Layer 10 of a small transformer language model trained on English Wikipedia (16 layers, counted from 0, width 128).
A neuron adds its activation times its output weights to the MLP's output. To switch it off is to set its activation to zero at one token and run the rest of the model.

Output weights of the MLP neurons that the questions are about. A number n stands for n times 0.0064.
n20: -23 -2 27 -31 -9 25 -14 -3 -10 17 -6 3 -4 20 -7 1 17 16 30 15 -32 -56 23 29 0 -21 -39 4 5 -6 -45 -20 -18 5 19 -11 21 -28 40 -3 50 -12 3 -4 15 28 -27 -4 23 5 1 26 23 12 -21 1 -38 21 -7 1 22 3 -20 14 -11 23 -27 -5 84 45 -1 -5 -17 -38 5 31 -19 5 -10 1 49 28 -12 -30 -27 -5 12 -6 -11 -5 -30 18 -13 -10 5 -7 -9 -4 28 -27 22 19 1 17 5 -11 1 -14 -13 24 42 7 18 4 4 12 8 -2 -11 27 2 -20 12 14 -48 -3 -53 -53
n33: 27 9 21 9 7 -10 19 -1 -59 9 -22 -32 -24 -15 -1 -46 -6 2 -29 13 36 36 22 9 -29 -13 25 -10 -11 23 -1 -26 -6 -31 8 19 -16 -13 -41 -17 -17 13 28 11 31 -11 4 11 -27 -22 31 -28 -41 -3 -20 1 22 -26 18 -18 -43 -13 -12 19 22 -17 -3 -24 15 29 -3 14 35 -36 -11 -4 16 -27 32 9 7 -7 7 -33 -7 -49 -17 -22 -12 20 -25 1 -22 -5 4 7 -4 13 9 -31 -13 30 9 58 -16 -13 -22 41 27 -10 26 10 -9 -8 27 1 -15 -29 -18 -16 -3 3 12 -8 12 2 -20 16
n34: 6 33 -16 -26 18 -54 10 -20 58 7 -26 -17 4 18 -4 -17 54 18 -61 9 16 4 -8 4 23 -4 15 -48 -10 -14 -39 -11 44 21 1 67 -27 1 -20 0 30 -8 -8 -6 13 -10 -8 16 -6 36 -12 -1 -37 -8 27 -9 14 41 -16 -1 -18 -30 5 3 8 11 -32 -22 23 1 17 44 10 14 12 -18 -6 0 -14 27 -18 24 -12 40 -7 7 -28 43 -9 10 61 -15 20 18 -20 -20 24 -58 15 -6 -40 -31 -60 -37 24 0 -20 -14 -7 -4 -16 -47 -2 7 2 -3 -17 15 -20 19 2 12 29 -13 -5 5 -10 44
n39: 1 -13 -12 14 -18 41 -41 2 -5 19 11 1 6 -33 12 2 -7 9 -7 -50 25 -15 20 -44 19 20 13 -34 17 1 2 6 -10 34 15 -3 -37 25 -37 -16 7 15 19 4 12 -28 -13 -2 10 -15 11 38 -33 -13 -27 8 -3 -1 -20 -1 -7 9 -5 37 10 -16 -7 -51 -17 -7 -10 22 -22 -18 -35 -10 -51 37 0 -1 -3 1 -5 -4 48 10 29 16 -9 -30 -17 23 25 5 9 0 6 38 -21 -9 -10 11 -4 -50 18 52 -3 -23 4 25 23 23 -11 27 5 -16 30 -24 9 47 21 21 11 27 3 8 18 -14
n164: 0 34 3 12 -8 21 -19 -3 14 -7 37 30 -14 -34 34 39 47 0 3 -9 -38 14 -2 -30 -23 12 -2 -28 8 -2 -2 -23 22 -32 5 14 7 36 -11 -28 0 -28 29 -6 -14 -39 74 -14 44 -13 50 1 -33 38 -49 17 -38 -8 16 -31 -5 -16 -3 -16 9 -13 47 -9 -8 -19 -5 21 -6 -6 -30 42 -23 -36 2 31 21 20 -17 15 25 -61 15 -21 -26 40 -8 19 -30 -81 -12 12 11 -40 32 11 -27 -18 22 -11 62 -16 -6 -7 -3 -2 44 63 24 -1 -13 36 18 -19 -35 25 69 -66 11 -33 -24 -6 -12 7
n236: -49 46 20 15 28 37 -45 -14 -11 -17 19 -2 -37 -8 53 8 9 0 -6 -27 9 31 22 -17 6 -13 52 -65 -21 17 -16 9 34 26 15 3 -1 3 -17 -16 -27 16 5 -12 -18 -71 -32 -22 19 -5 12 35 -58 -19 72 -14 -8 -82 -39 -32 -21 -11 26 10 -35 -28 27 22 3 54 6 -3 39 -12 37 -8 6 -2 -21 -6 -28 12 -11 -22 -3 29 84 -25 -14 21 -14 0 30 -6 0 -29 -60 7 0 7 26 17 14 -11 -16 -35 0 -20 1 -34 -38 -30 -12 -6 44 14 -4 13 -18 38 9 -30 -38 28 29 -21 34 40
n243: -12 -18 -18 5 48 11 -23 15 -11 -18 -13 1 23 -7 -1 -6 -28 60 -5 -2 7 37 -8 30 -10 -18 7 14 23 -25 -15 16 -25 -8 15 -35 19 29 -21 43 -47 -22 -30 -12 17 12 32 8 -4 -13 -29 -6 -25 -25 -30 12 5 11 -1 8 29 3 8 -42 -19 7 -43 -10 -2 -10 31 -32 24 -9 -41 18 34 -25 37 20 -9 8 27 35 3 -19 -42 -45 21 4 -3 2 6 -24 12 11 -8 -16 27 -50 -15 21 -7 5 -3 -2 -11 -29 -28 -4 -21 10 -9 -10 6 27 17 -17 -46 38 24 -23 -9 -34 6 -11 -2 35
n321: 21 10 -14 -21 9 12 94 -25 27 -30 -11 77 4 75 8 5 -32 3 -3 2 9 -37 1 8 41 -22 -36 -7 4 -2 9 -30 65 19 -28 -15 3 28 23 12 -24 -2 -4 29 9 16 1 13 -46 19 -24 -39 26 -30 14 12 -31 26 13 14 20 -3 34 15 7 -50 -22 11 -31 -18 13 -7 -12 -36 28 48 -43 -3 -23 -20 -10 -11 -36 33 15 48 -2 12 -20 -54 19 -15 34 56 49 -21 -39 -20 -2 -27 -26 -38 -15 -35 45 -24 40 24 11 -23 12 -27 -23 -37 -14 -43 -19 -4 28 -21 -1 10 -10 -16 -33 59 28 -23
n466: 4 -2 2 -4 1 7 -18 -17 44 -12 12 -12 51 12 -13 -23 -15 7 7 41 -15 -3 -53 49 34 19 60 -34 -15 27 9 28 -27 46 20 -28 51 2 16 34 19 30 30 18 18 -16 -33 -2 -62 18 -48 12 -14 -41 32 28 41 8 25 26 -2 12 -11 -10 23 -46 -15 -10 -33 22 -8 6 -51 44 -57 -1 -36 -58 -10 -26 16 -7 71 24 26 17 -3 -12 -30 -30 -4 -14 31 -2 31 -19 -42 1 43 4 -21 -32 -6 -16 49 -9 12 22 20 -39 -1 -3 -26 -24 -3 -39 30 -8 -56 -65 -13 24 25 13 -28 5 5 22
n506: -32 -50 38 17 19 1 -20 -19 -28 -8 10 13 3 -6 -7 -8 27 18 -20 -14 20 -25 7 -13 -21 15 38 -12 40 -8 21 -26 -7 -6 -46 12 -6 -14 -27 -20 -19 1 47 -2 6 -32 -8 -7 3 -49 11 -5 -3 2 5 -16 33 7 -19 5 -17 -20 -13 -13 -42 -15 -7 -12 15 32 4 -3 -7 11 -13 -16 -6 29 -1 19 6 38 -21 57 -33 -16 12 -33 28 -4 3 6 -2 -19 31 20 -11 17 -1 8 12 7 8 -30 37 23 10 -4 -30 -33 30 29 -18 -21 -28 -3 4 -4 -1 -13 15 19 23 -28 -33 -26 -1 -52
n690: 11 -32 -7 -15 5 0 -2 -19 32 4 18 -6 -16 13 -20 -20 15 0 31 15 -21 8 -28 -12 -45 13 -34 16 -21 -12 -6 -4 27 -28 37 -9 -16 -36 -15 22 0 -9 -1 -4 -28 -1 7 -1 1 -11 -29 -37 51 3 24 -11 30 -14 12 -1 26 -2 4 59 -1 -25 -16 -22 -33 -8 24 11 24 7 -44 -9 -22 -7 20 4 -9 -2 -19 -45 37 16 28 34 -10 2 51 6 -53 4 22 14 -11 13 4 11 -18 31 -39 53 -20 -22 -6 -1 22 14 2 16 -38 20 -4 -44 22 31 21 -7 -70 -2 48 0 57 3 12 30
n777: -17 58 41 -2 10 7 7 5 -29 -8 -11 -27 14 43 30 41 6 -11 -10 2 -22 -4 11 4 -17 -15 16 -14 -25 2 0 1 -11 2 -40 6 15 27 45 -16 3 35 34 -38 -5 -18 49 0 -6 52 3 -12 16 17 32 -52 -5 31 17 -6 -28 17 -19 8 -18 14 -54 22 32 7 -16 -28 -50 -13 31 -10 -15 40 -36 -25 -35 12 -15 -10 -31 -4 -82 -75 19 -5 -22 -11 -18 20 -3 18 -8 -32 -17 29 -18 -19 14 33 4 -15 -26 -25 10 10 -7 24 1 -21 -20 42 -18 -70 -34 73 61 -11 18 -4 59 -5 6 2
n832: 23 10 -9 -8 26 -6 34 -25 -33 -12 -13 -4 -12 36 5 57 2 27 -45 18 26 -45 1 -2 30 -19 13 -26 -26 -19 -25 6 -20 -37 -29 3 10 -21 26 15 17 10 35 -2 -1 0 11 14 41 56 -32 -40 0 -5 29 34 36 32 16 35 -40 45 8 -18 22 36 -39 -1 40 -18 25 57 -21 6 51 -56 15 20 -13 -12 -45 -7 -42 44 -35 12 -63 17 -23 -42 -51 -15 -56 14 86 -33 -15 -27 -4 -26 -38 14 -19 6 -25 -1 36 -11 66 50 33 47 23 -24 -21 22 55 6 -10 -42 47 -42 -51 -34 -20 34 16 55
n898: -2 -3 -29 7 31 42 4 -12 -48 15 -32 -4 -81 -54 7 -4 -18 8 -15 22 -4 -22 19 1 -23 7 4 -25 -17 -4 16 16 -12 -21 18 2 22 -32 -3 19 4 4 38 -3 15 14 15 4 -60 -18 -1 10 18 -46 -10 -7 16 -9 55 -20 19 -6 33 55 18 -6 -21 -16 -47 -25 36 -5 2 -34 25 -1 -3 -37 28 14 4 -23 0 16 31 -54 10 -32 -7 11 -14 -17 29 49 42 -18 -19 -15 28 31 -9 -43 44 35 24 -2 12 -1 -18 -26 35 -2 -16 27 28 -53 8 -14 -2 11 29 -16 21 -20 26 13 -12 -7
n905: 1 39 -12 11 -49 -17 47 -54 40 -6 14 -8 -32 -55 6 -7 32 26 14 -28 -17 12 1 -17 -11 -4 18 15 -7 12 8 -24 52 8 53 -45 5 -9 9 1 18 19 37 0 -54 36 -35 15 -19 -23 17 31 -6 3 -2 -8 -13 3 -43 -5 21 -18 -8 -13 45 -28 15 14 6 -31 1 -16 13 5 -23 18 -13 22 -20 23 34 4 3 28 21 -16 -29 10 29 27 3 27 48 -32 -3 -2 11 20 28 -5 -13 28 -4 8 -16 -20 -7 -21 19 56 1 6 18 -7 1 -14 14 -19 -2 21 6 -1 12 -19 -1 6 11 -16
n927: -2 -31 48 -6 -17 -11 12 37 -25 -11 -12 31 -23 -7 4 13 -26 20 -23 5 -16 16 8 32 48 0 4 -19 7 -24 -61 -17 -6 1 16 10 30 3 2 25 27 32 -8 5 17 -9 -29 -34 -19 -13 38 11 -4 -11 -2 1 4 31 -32 5 45 -37 -7 -42 41 -18 39 4 -40 13 -46 -36 -19 -16 -11 13 -49 30 21 -7 -5 -1 0 33 32 -23 -14 17 3 14 -13 -39 37 4 -30 -25 37 -27 34 6 21 56 -14 -21 -37 -1 -10 -13 -1 52 16 20 -3 14 -2 -40 55 13 -25 7 30 2 22 23 -63 -22 9 19

Each question names a token from some text and the token that comes next. It shows the activations a of the neurons there, in the order above. A number n stands for n times 0.06.

Then comes g, the gradient of the next token's log-probability with respect to the MLP's output, scaled to length 1. A neuron's effect is roughly proportional to its activation times (output weights . g). A number n stands for n times 0.0037.

"ara", then " not"
a: -1 -4 0 0 -4 -1 -5 0 -2 -1 31 -1 -2 -1 -1 0
g: 34 7 20 -4 20 -38 7 6 47 -20 -7 6 1 14 -15 -6 25 -24 -3 -25 -15 25 -2 23 -26 11 6 -10 19 -13 17 44 4 16 20 85 5 21 -23 -3 -14 29 -25 22 4 33 -12 14 -8 15 -2 -47 -26 29 3 11 -8 -1 12 32 3 -54 -16 6 -24 -11 -6 -12 -22 11 9 1 -6 22 -6 -14 32 9 16 -33 -40 9 -9 22 0 -18 13 -6 -17 6 3 -10 13 -11 27 12 -1 35 20 -16 -15 -20 -3 -32 -11 -19 -46 42 4 -20 -15 -26 58 12 -3 -29 28 20 -19 9 -55 19 3 -42 52 42 9 67
Switching off which neuron hurts the next token most? n690

" |", then " +"
a: -1 43 6 -1 0 -3 62 -2 -3 0 -4 -4 -1 -4 0 -4
g: 23 46 -34 45 -11 -21 -6 13 17 -12 48 8 -22 21 -25 23 -17 -12 -40 -19 -12 5 -14 -7 -17 -2 21 -15 -6 31 -20 -23 -14 52 40 10 2 11 -37 -8 17 -5 52 -20 -7 7 -2 4 -37 -13 1 -30 -27 -8 4 25 7 35 -10 -53 20 33 -42 6 -39 -1 -3 -16 16 -4 -24 21 29 12 21 -17 8 17 -4 -36 -40 0 7 1 -8 -16 16 -9 -38 17 4 -2 10 -12 -20 44 -25 -6 1 5 34 24 -12 24 -16 -40 2 25 58 29 19 27 36 26 -3 38 68 30 -16 -19 17 -6 1 0 -2 -22 15 9
Switching off which neuron hurts the next token most? n33

" ", then "1"
a: 0 -1 9 -1 0 -4 -4 0 64 -5 0 -4 -4 -4 -4 0
g: 9 -10 3 2 -17 -10 -4 -23 -37 -28 -22 -38 -22 -7 10 19 -20 21 -24 -2 7 5 -15 14 34 -15 22 8 -8 -3 -20 -27 -23 9 3 -29 53 -19 10 8 19 29 29 -39 -18 -16 44 17 -41 24 16 16 -2 -41 -10 53 -2 11 2 13 -7 24 -34 -50 -13 -2 16 -23 13 -25 14 38 -9 -38 14 -62 19 -40 -4 9 -11 -21 39 -11 -10 -23 26 -21 34 -25 -6 -1 33 -31 -7 15 -35 15 15 1 -4 -7 -19 3 26 28 16 37 11 2 23 39 -34 39 -4 -7 -17 -6 -14 17 -5 -63 36 -9 3 -57 -5 -12
Switching off which neuron hurts the next token most? n466

"iz", then "el"
a: 60 -2 -4 -3 0 -3 -5 -2 -4 -1 -5 -5 0 -4 48 -2
g: 49 52 -7 -49 21 37 34 15 6 28 -5 -27 -15 -1 -30 6 34 40 21 -7 -1 -19 -34 26 24 16 -25 -4 -18 1 -8 8 4 30 48 12 27 -24 -7 -7 16 -4 -19 -7 30 15 -32 1 -39 -30 -60 -23 11 16 29 10 8 0 10 -38 -8 11 14 2 19 2 -23 2 19 20 4 20 -6 -45 7 20 -36 10 -44 -2 27 -43 13 -28 11 33 -7 14 -24 -10 8 -19 -22 9 -29 -1 -23 -7 21 -7 -15 22 38 -4 -40 6 37 -23 42 -17 42 -2 4 -15 -22 -37 -24 49 -21 -30 -5 -1 -3 -16 11 -40 -17 7
Switching off which neuron hurts the next token most? n20

"9", then "–"
a: -4 -2 31 75 -5 -4 -4 0 0 -4 -3 0 -2 -4 0 6
g: -11 -52 -10 -1 12 10 32 -13 1 -1 20 -15 -12 -23 29 32 23 -9 21 -25 9 -24 -28 15 -32 2 3 1 19 15 -13 -49 23 -15 20 20 -34 17 15 11 7 -8 -2 -3 4 -7 -23 4 -15 -44 18 21 14 1 9 -5 -12 15 26 6 -40 50 -9 -18 -5 6 23 12 -36 -23 -23 26 -22 15 -39 50 -3 -18 15 -5 -2 -2 33 -10 -3 -48 56 14 7 -36 21 17 46 -24 -34 16 -5 -7 13 20 9 -3 5 -6 -15 7 -23 -37 50 34 64 23 -29 1 33 12 22 10 3 34 60 -13 -20 -25 44 -25 -22 -4
Which neuron, switched off, raises the next token's probability most? n34

" Sp", then "e"
a: 0 -1 -1 -1 -1 -1 0 -5 -2 0 -1 31 -3 -2 57 0
g: 6 32 -40 -26 4 2 -22 -42 -4 -4 8 -28 13 0 17 -28 5 -26 -21 -52 0 -21 -34 -17 -7 -25 -38 23 -7 -18 12 -4 -12 11 24 -2 11 -7 -5 6 -27 -39 32 0 -32 -7 0 5 -7 12 -8 8 2 48 9 -12 17 -13 -8 -16 11 -29 4 19 35 -27 5 -15 5 44 -6 -37 39 -5 -6 10 -21 9 14 16 58 22 -8 -2 26 6 -9 20 5 6 45 -16 18 21 10 -19 -67 -11 -30 -9 5 8 -19 39 -3 13 -12 27 34 5 54 35 7 -37 1 21 11 -11 2 20 6 -4 50 74 27 19 43 -41
Switching off which neuron hurts the next token most? n905

"av", then "ana"
a: 0 16 -3 -4 0 0 -3 0 -4 9 0 -4 -4 31 27 -1
g: 20 31 -8 28 -34 -8 7 -21 0 9 5 0 5 -32 31 34 3 -28 -21 2 -11 16 11 -27 -17 -34 10 27 13 -23 7 -15 -17 -1 -31 -30 -38 13 -4 -32 15 -23 -27 7 26 -41 13 23 7 -8 14 17 22 -13 16 -7 -24 -11 22 -3 40 20 -9 -8 -60 -35 -2 34 14 -19 -1 -22 13 35 -8 4 30 3 -10 -20 -7 -7 -61 -19 -10 -3 52 -9 3 -8 0 8 42 -2 -43 -38 35 36 35 -5 -10 -49 45 -13 -12 -16 4 23 -18 41 2 5 15 -39 29 33 -57 -6 16 16 4 -8 -23 20 32 -52 -3 -13
Which neuron, switched off, raises the next token's probability most? n898

"ess", then "ion"
a: -2 -2 -4 37 -3 -1 -3 0 -1 -3 -1 -5 -3 -1 0 17
g: 24 16 -10 -14 -29 39 -27 -1 39 -1 24 6 27 -30 29 -8 -1 35 -18 -28 -2 10 -28 -8 -6 58 4 -2 33 -21 -13 -15 10 -13 23 -19 -28 7 -8 2 5 4 39 -33 -9 27 18 -35 -21 -24 14 48 0 -5 -5 -39 -22 -12 2 6 26 -26 3 -12 30 -13 -28 10 16 27 4 -10 36 4 9 33 4 7 32 7 24 -3 11 4 10 -81 20 50 -10 -5 36 31 15 -22 6 39 -27 -43 -18 12 -9 -50 -52 -25 -9 17 -11 1 16 35 -35 5 21 1 10 11 -22 -28 22 -8 30 23 -29 14 -37 -1 30 -6
Switching off which neuron hurts the next token most? n39

"k", then "h"
a: -5 -3 -4 0 0 36 1 -4 0 0 0 -3 -1 -5 -3 -4
g: 15 -18 1 10 -3 -46 -15 23 8 1 -9 1 26 -24 36 -5 -26 31 2 25 38 -19 7 -5 -11 -23 -14 17 -32 19 26 11 5 -54 -1 23 -16 8 -19 17 -20 15 25 12 -34 3 -6 -24 -34 10 -37 -11 17 11 -11 -43 42 -9 -17 -15 7 -4 55 13 -33 47 -4 -27 -22 32 -37 30 -41 -36 -6 -3 31 21 -18 -25 18 4 -15 17 -5 28 -2 18 -18 20 14 12 -31 5 56 -47 18 16 21 1 -4 22 -40 29 22 -14 -22 10 5 4 -21 48 -7 24 4 0 10 -34 49 -25 -25 -6 -3 26 4 62 -10 13
Which neuron, switched off, raises the next token's probability most? n236

"lect", then "ive"
a: -3 -5 31 -3 -5 -3 23 0 3 6 0 -4 0 0 -5 -1
g: -29 21 -34 12 6 17 -24 24 11 24 14 -21 -13 -3 14 30 -1 29 -2 -16 -20 -47 24 -20 35 22 -2 -1 1 2 -13 7 -8 22 1 -30 -18 12 5 17 -47 19 6 -7 50 -13 41 -17 29 -25 2 -8 3 -31 -16 -5 -36 -13 2 -15 8 -14 -21 -8 -9 -15 -25 -38 48 37 -12 19 10 45 25 16 57 15 55 16 24 23 -3 14 -41 3 -13 -9 12 25 11 21 7 2 15 18 -32 14 -5 -23 -15 -10 -17 -16 3 -13 -11 -15 25 38 -43 -8 12 -26 9 58 -14 11 -45 0 51 60 -22 24 -26 -15 24 -32
Switching off which neuron hurts the next token most? n243

" |", then " "
a: 0 9 -4 0 0 -3 94 -2 -2 0 -1 -4 -5 -4 0 0
g: 47 42 -19 -12 -6 1 23 -18 41 10 -14 -2 8 -14 37 8 -25 -5 -4 -54 -4 -11 -6 14 -4 1 26 -36 -2 -42 11 -42 -7 -5 12 -41 16 -17 -21 14 25 -33 -11 -20 2 -56 13 2 -6 -40 37 -29 -11 -14 -37 30 -15 7 -28 2 31 9 -2 -20 11 0 80 -32 23 -5 -19 30 24 3 16 -10 18 13 48 8 -25 13 0 -10 16 0 -13 -24 12 -41 -10 -21 0 -21 -33 -21 -17 -2 -3 -7 3 0 14 -5 34 8 3 -10 9 17 76 -9 14 7 -1 40 -45 1 -38 24 23 -32 8 7 10 21 18 25
Switching off which neuron hurts the next token most? n243

" ", then "2"
a: -2 -4 -4 -1 0 -4 0 0 60 -4 0 6 -3 -2 -2 -4
g: 10 -32 -9 -21 -14 0 -37 5 26 5 32 9 -35 15 -19 38 -26 -7 6 1 -6 3 18 35 -23 4 -1 -14 20 20 25 -10 16 16 13 15 -14 -26 -4 31 7 65 -5 33 -15 -2 -39 11 44 -13 28 45 -32 62 29 -6 -2 -36 56 -7 46 21 -26 -13 -42 -3 -28 16 -61 -17 -2 -20 -30 -7 13 36 55 8 -18 13 -19 12 -51 -33 -8 2 -31 10 -29 15 22 3 11 -11 -9 1 34 -12 -18 -26 11 -1 19 34 -12 -6 -11 -3 -17 4 -7 -33 -13 -46 34 15 5 -3 10 -11 24 -3 -31 10 3 3 -1 -6
Which neuron, switched off, raises the next token's probability most? n466

".\"", then " The"
a: -4 4 -4 -4 -3 -3 -1 7 -5 -4 1 1 44 -3 -3 -2
g: 0 13 23 -14 -27 -35 -11 2 48 44 8 -9 -23 1 -19 -28 -37 -24 5 -15 14 3 5 10 40 46 1 -15 -20 -20 -8 -7 -17 9 0 16 83 -2 -25 -1 -21 -33 3 -7 -5 -39 0 2 22 18 -10 -21 -14 -4 -22 -13 25 -13 17 24 19 6 -9 21 36 15 -1 -54 15 1 -47 10 8 7 -8 8 12 -32 -2 -6 18 39 -16 -11 1 24 -2 11 19 21 2 -28 -25 -9 12 30 -36 -1 -4 -13 -48 -7 9 -26 -2 23 -10 14 42 0 92 32 -3 -32 2 -12 -13 -43 8 12 7 -39 -51 -12 -19 29 -2 16
Switching off which neuron hurts the next token most? n832

"5", then " |"
a: -1 0 38 -5 0 43 24 0 0 0 -3 -2 -2 -3 -1 -4
g: 3 40 -4 41 35 2 -48 22 18 -13 -28 25 39 9 -27 2 24 0 -27 51 -3 22 11 0 -25 -1 13 -29 -24 1 6 14 25 29 15 -4 10 31 -24 38 -34 8 -31 1 -3 11 17 41 -38 -4 48 2 -11 -27 15 -18 33 -13 -35 -22 35 -23 17 32 -11 -6 -3 47 17 -17 -9 -28 45 -24 14 -30 0 33 -38 -12 5 3 32 -16 -14 -8 45 -12 -10 -15 -21 -21 -4 -24 17 18 -19 18 7 -30 -9 -13 6 2 -4 26 36 31 3 9 -29 2 20 -14 -27 41 47 25 -53 -25 1 15 15 -10 -34 26 -9 -19
Switching off which neuron hurts the next token most? n236

" pr", then "inc"
a: -3 -2 5 -1 -1 0 -1 -2 11 -4 -4 57 0 -4 -4 -5
g: -14 -17 32 42 -3 -5 19 -8 9 33 28 0 11 39 4 30 -6 -46 -17 -50 -17 -5 23 1 -9 -2 13 -21 -11 -32 -21 -49 -14 13 3 9 15 4 5 -4 5 -7 -28 55 35 -15 12 -9 8 -24 -23 -28 10 17 10 -4 -3 -1 8 14 8 -2 -12 -16 -9 -21 15 -16 62 8 -7 -9 -2 41 -48 -19 -7 -41 50 39 -19 43 22 23 7 8 22 -21 9 10 21 -32 3 -57 -3 -20 7 30 -15 3 30 -9 -21 37 -28 -28 -31 -11 26 -10 -15 -9 -6 -9 51 -11 4 -57 -60 -5 4 -28 -20 18 22 -22 9 7
Switching off which neuron hurts the next token most? n777

" G", then "ue"
a: 0 -4 7 0 -4 0 -2 -5 -4 -1 -1 67 -3 0 5 0
g: 26 -32 20 11 -51 -17 13 -4 -9 19 29 18 8 18 0 2 -6 -21 -12 -7 -8 28 7 -15 -15 -1 -28 -18 1 -13 37 -1 -18 23 22 3 -20 -8 -12 -15 -8 -26 5 12 25 -21 -19 -5 -16 3 -44 24 4 25 51 -3 -28 11 9 -19 17 -1 53 27 -26 35 -21 23 -1 -21 4 36 -6 -1 32 -20 -35 -16 -8 -13 -7 -12 19 -2 6 15 -50 24 17 -4 -10 -7 3 -35 23 -19 57 -46 -2 17 18 14 -58 3 -12 12 -5 -7 -24 31 51 17 8 70 26 73 -18 -12 -24 -39 13 1 -27 19 16 5 -32 -27
Switching off which neuron hurts the next token most? n777

"8", then "9"
a: -1 -1 -2 -4 0 -2 -2 -3 -1 -2 -5 -2 -1 36 0 0
g: 0 -14 -10 -46 -16 -42 13 -29 10 -6 -8 -16 -35 18 3 -15 -29 -55 -15 9 61 43 -2 13 51 -22 13 -2 14 23 -30 16 -94 2 -13 -6 13 -11 3 -22 31 19 22 26 -9 20 37 19 9 -6 8 -4 -3 -30 -17 9 1 -10 11 -13 -19 11 -42 -24 -10 -15 -10 -43 1 -15 1 2 -49 45 -30 4 24 -23 5 19 27 19 4 -26 -5 -24 -16 11 -26 -22 11 8 29 1 -19 42 -2 -4 10 30 -9 17 16 20 20 -5 -15 0 -2 1 29 8 -29 11 23 -38 -6 -11 45 -3 -9 -22 11 -46 20 -16 50 1
Switching off which neuron hurts the next token most? n898

" region", then " ("
a: -1 -4 -4 -2 -1 0 -2 55 -4 -4 27 -4 0 -1 -4 0
g: 34 43 -8 7 4 -22 1 -3 -15 -43 11 9 4 5 14 15 31 -14 -13 4 1 -28 -20 -5 38 17 14 -22 38 -25 9 -26 12 -15 -33 -24 -41 27 3 13 25 -46 -11 -11 -23 -6 46 3 -30 -15 77 43 8 15 19 2 2 2 -2 1 -9 28 -2 20 2 -1 -15 2 28 14 -59 -44 -12 -52 -39 25 -18 18 -26 -32 8 -15 -2 9 15 -11 -10 -37 -64 -33 -29 -3 -6 -9 9 -12 -42 -12 -5 61 37 12 -21 10 9 -6 -3 8 12 -17 -23 -13 1 26 -31 0 -1 -47 16 7 -16 13 27 -3 -6 26 11 -3
Switching off which neuron hurts the next token most? n321

" was", then " inter"
a: 0 29 -2 -2 -1 -1 -2 0 29 -3 -4 -3 -1 -5 46 0
g: 9 -18 30 -20 -4 28 38 1 5 28 -8 4 22 -46 35 -15 25 31 21 43 34 39 -39 22 -3 7 -4 57 -13 18 -9 5 6 -19 26 27 -29 29 10 20 -15 -21 6 -13 -4 -23 -27 11 0 -1 -19 18 -4 -12 2 4 -4 -6 19 -11 -34 -33 28 32 -26 -34 -1 -2 40 -11 -24 11 13 -2 -5 32 -5 30 0 -43 -41 -57 35 12 -19 -35 25 19 40 15 -63 6 16 -10 -8 11 -41 0 11 -2 31 36 -19 11 -48 30 9 12 2 -4 -24 -19 -1 34 -19 -4 7 20 31 36 32 -10 0 1 39 11 -2 -23
Which neuron, switched off, raises the next token's probability most? n466

" (", then "B"
a: -1 2 -2 -2 -5 -1 -4 0 28 -1 0 -1 -2 -3 -3 -4
g: -20 17 -18 2 3 17 33 -1 -9 8 -7 12 14 29 17 22 -16 4 -50 -32 31 5 -23 -6 -23 19 21 10 17 12 -24 -37 40 22 -14 -23 2 0 -14 -5 22 -33 -22 38 -11 -30 -31 -37 43 -22 41 -24 -1 38 -27 -27 -28 -21 27 -45 -26 -18 5 8 11 39 -46 5 -6 -18 12 7 -2 24 -31 14 13 3 -17 5 26 -16 -53 -16 -33 25 -2 -26 -14 -30 29 -7 42 -8 -7 -15 -33 -24 6 7 -9 26 24 11 16 -17 7 -51 -27 7 10 35 0 -37 -3 39 1 -2 -14 -33 35 7 -50 10 44 -32 -13 -7
Which neuron, switched off, raises the next token's probability most? n466

"ence", then " to"
a: -2 -1 -2 -3 -5 -1 -4 0 -2 17 -1 -3 0 -2 -2 13
g: -25 7 -4 -31 10 -24 19 30 13 -50 -31 -17 7 2 33 -1 12 14 -16 -23 -6 -14 7 40 -31 -18 -1 23 -11 -32 22 46 -14 29 39 -32 -3 17 6 -27 6 16 42 -27 -6 32 -9 -15 11 27 -26 -1 33 7 -7 -19 -3 -36 -13 0 35 -30 -50 21 -22 29 66 24 -19 -37 19 8 11 -3 25 -10 -29 -29 -25 4 32 -33 -12 32 16 27 26 -10 -13 13 -9 -9 29 -32 -9 -1 31 -12 41 35 -18 -4 27 7 26 -35 -9 -18 -11 -19 -5 -11 -35 -17 28 -6 -9 18 45 13 36 27 -32 -14 31 29 -2 21
Which neuron, switched off, raises the next token's probability most? n506

" |", then "\n"
a: 0 -3 -2 0 0 1 25 -4 -1 0 -2 54 -3 -2 -1 0
g: -16 -5 5 13 28 10 1 -28 -3 3 2 16 14 -1 -14 -48 2 9 -4 21 -34 -21 25 -8 -21 -24 13 -1 -4 -7 -4 39 79 -5 -31 31 -7 -2 39 -8 15 32 18 17 -21 15 17 -16 16 4 -39 27 4 22 45 -28 9 6 22 8 -16 -46 11 21 40 25 -26 7 -6 62 25 -14 -4 -41 23 -19 -12 11 -20 -12 28 13 -2 20 -15 -3 -14 -14 -19 22 26 32 9 51 14 -4 6 12 35 11 4 -7 -10 18 -44 -2 21 16 -54 -27 -60 -29 -3 -21 -23 -9 37 -20 11 -57 6 20 14 -7 -2 -22 32 -22
Which neuron, switched off, raises the next token's probability most? n243

"ics", then " where"
a: -4 -1 -4 26 71 -2 -1 -4 0 41 -3 -2 -4 -2 -2 -5
g: -12 24 -2 -2 -19 -34 3 -24 35 32 24 -33 -25 -31 4 -8 -64 -7 -35 18 27 17 50 -20 32 53 30 -32 -22 11 30 -5 14 -10 20 -4 16 0 34 -9 3 1 -39 7 53 33 9 -25 -2 43 9 17 -19 -17 35 -9 -14 -4 -21 -13 22 -9 18 -21 18 -18 -25 10 -13 20 -21 -7 -14 5 -40 6 -1 -5 -15 6 -5 6 31 -7 1 -13 28 1 13 39 9 -18 -13 -69 -13 8 37 -30 -20 -2 -40 -63 36 1 17 -5 -24 -28 13 -14 20 -20 0 -9 -15 21 24 -26 -35 -27 -24 21 -17 6 -27 -21 -17 -6
Which neuron, switched off, raises the next token's probability most? n506

" E", then "ss"
a: -1 -1 -4 -4 21 -3 -1 -1 -1 -4 0 0 0 -3 -2 -2
g: 34 -36 -56 -38 18 21 20 -8 -15 -25 -19 -1 10 34 -9 -23 11 12 -5 11 26 -16 -14 21 13 20 -58 -4 14 21 1 -7 -13 40 -35 25 -18 27 -45 37 12 -13 -36 20 2 13 -13 25 29 -3 -9 37 -25 24 25 -25 14 -31 10 36 -33 16 5 -22 12 3 13 27 -32 8 0 -33 -26 -10 -35 5 -11 62 55 -25 7 -2 -11 -13 4 37 -30 -3 8 -9 -30 0 18 -7 19 4 3 12 -19 21 -41 41 -20 19 -1 9 28 21 20 53 -26 -11 -35 -20 22 -16 -17 10 -14 13 -23 3 0 54 9 -18 14 12
Which neuron, switched off, raises the next token's probability most? n164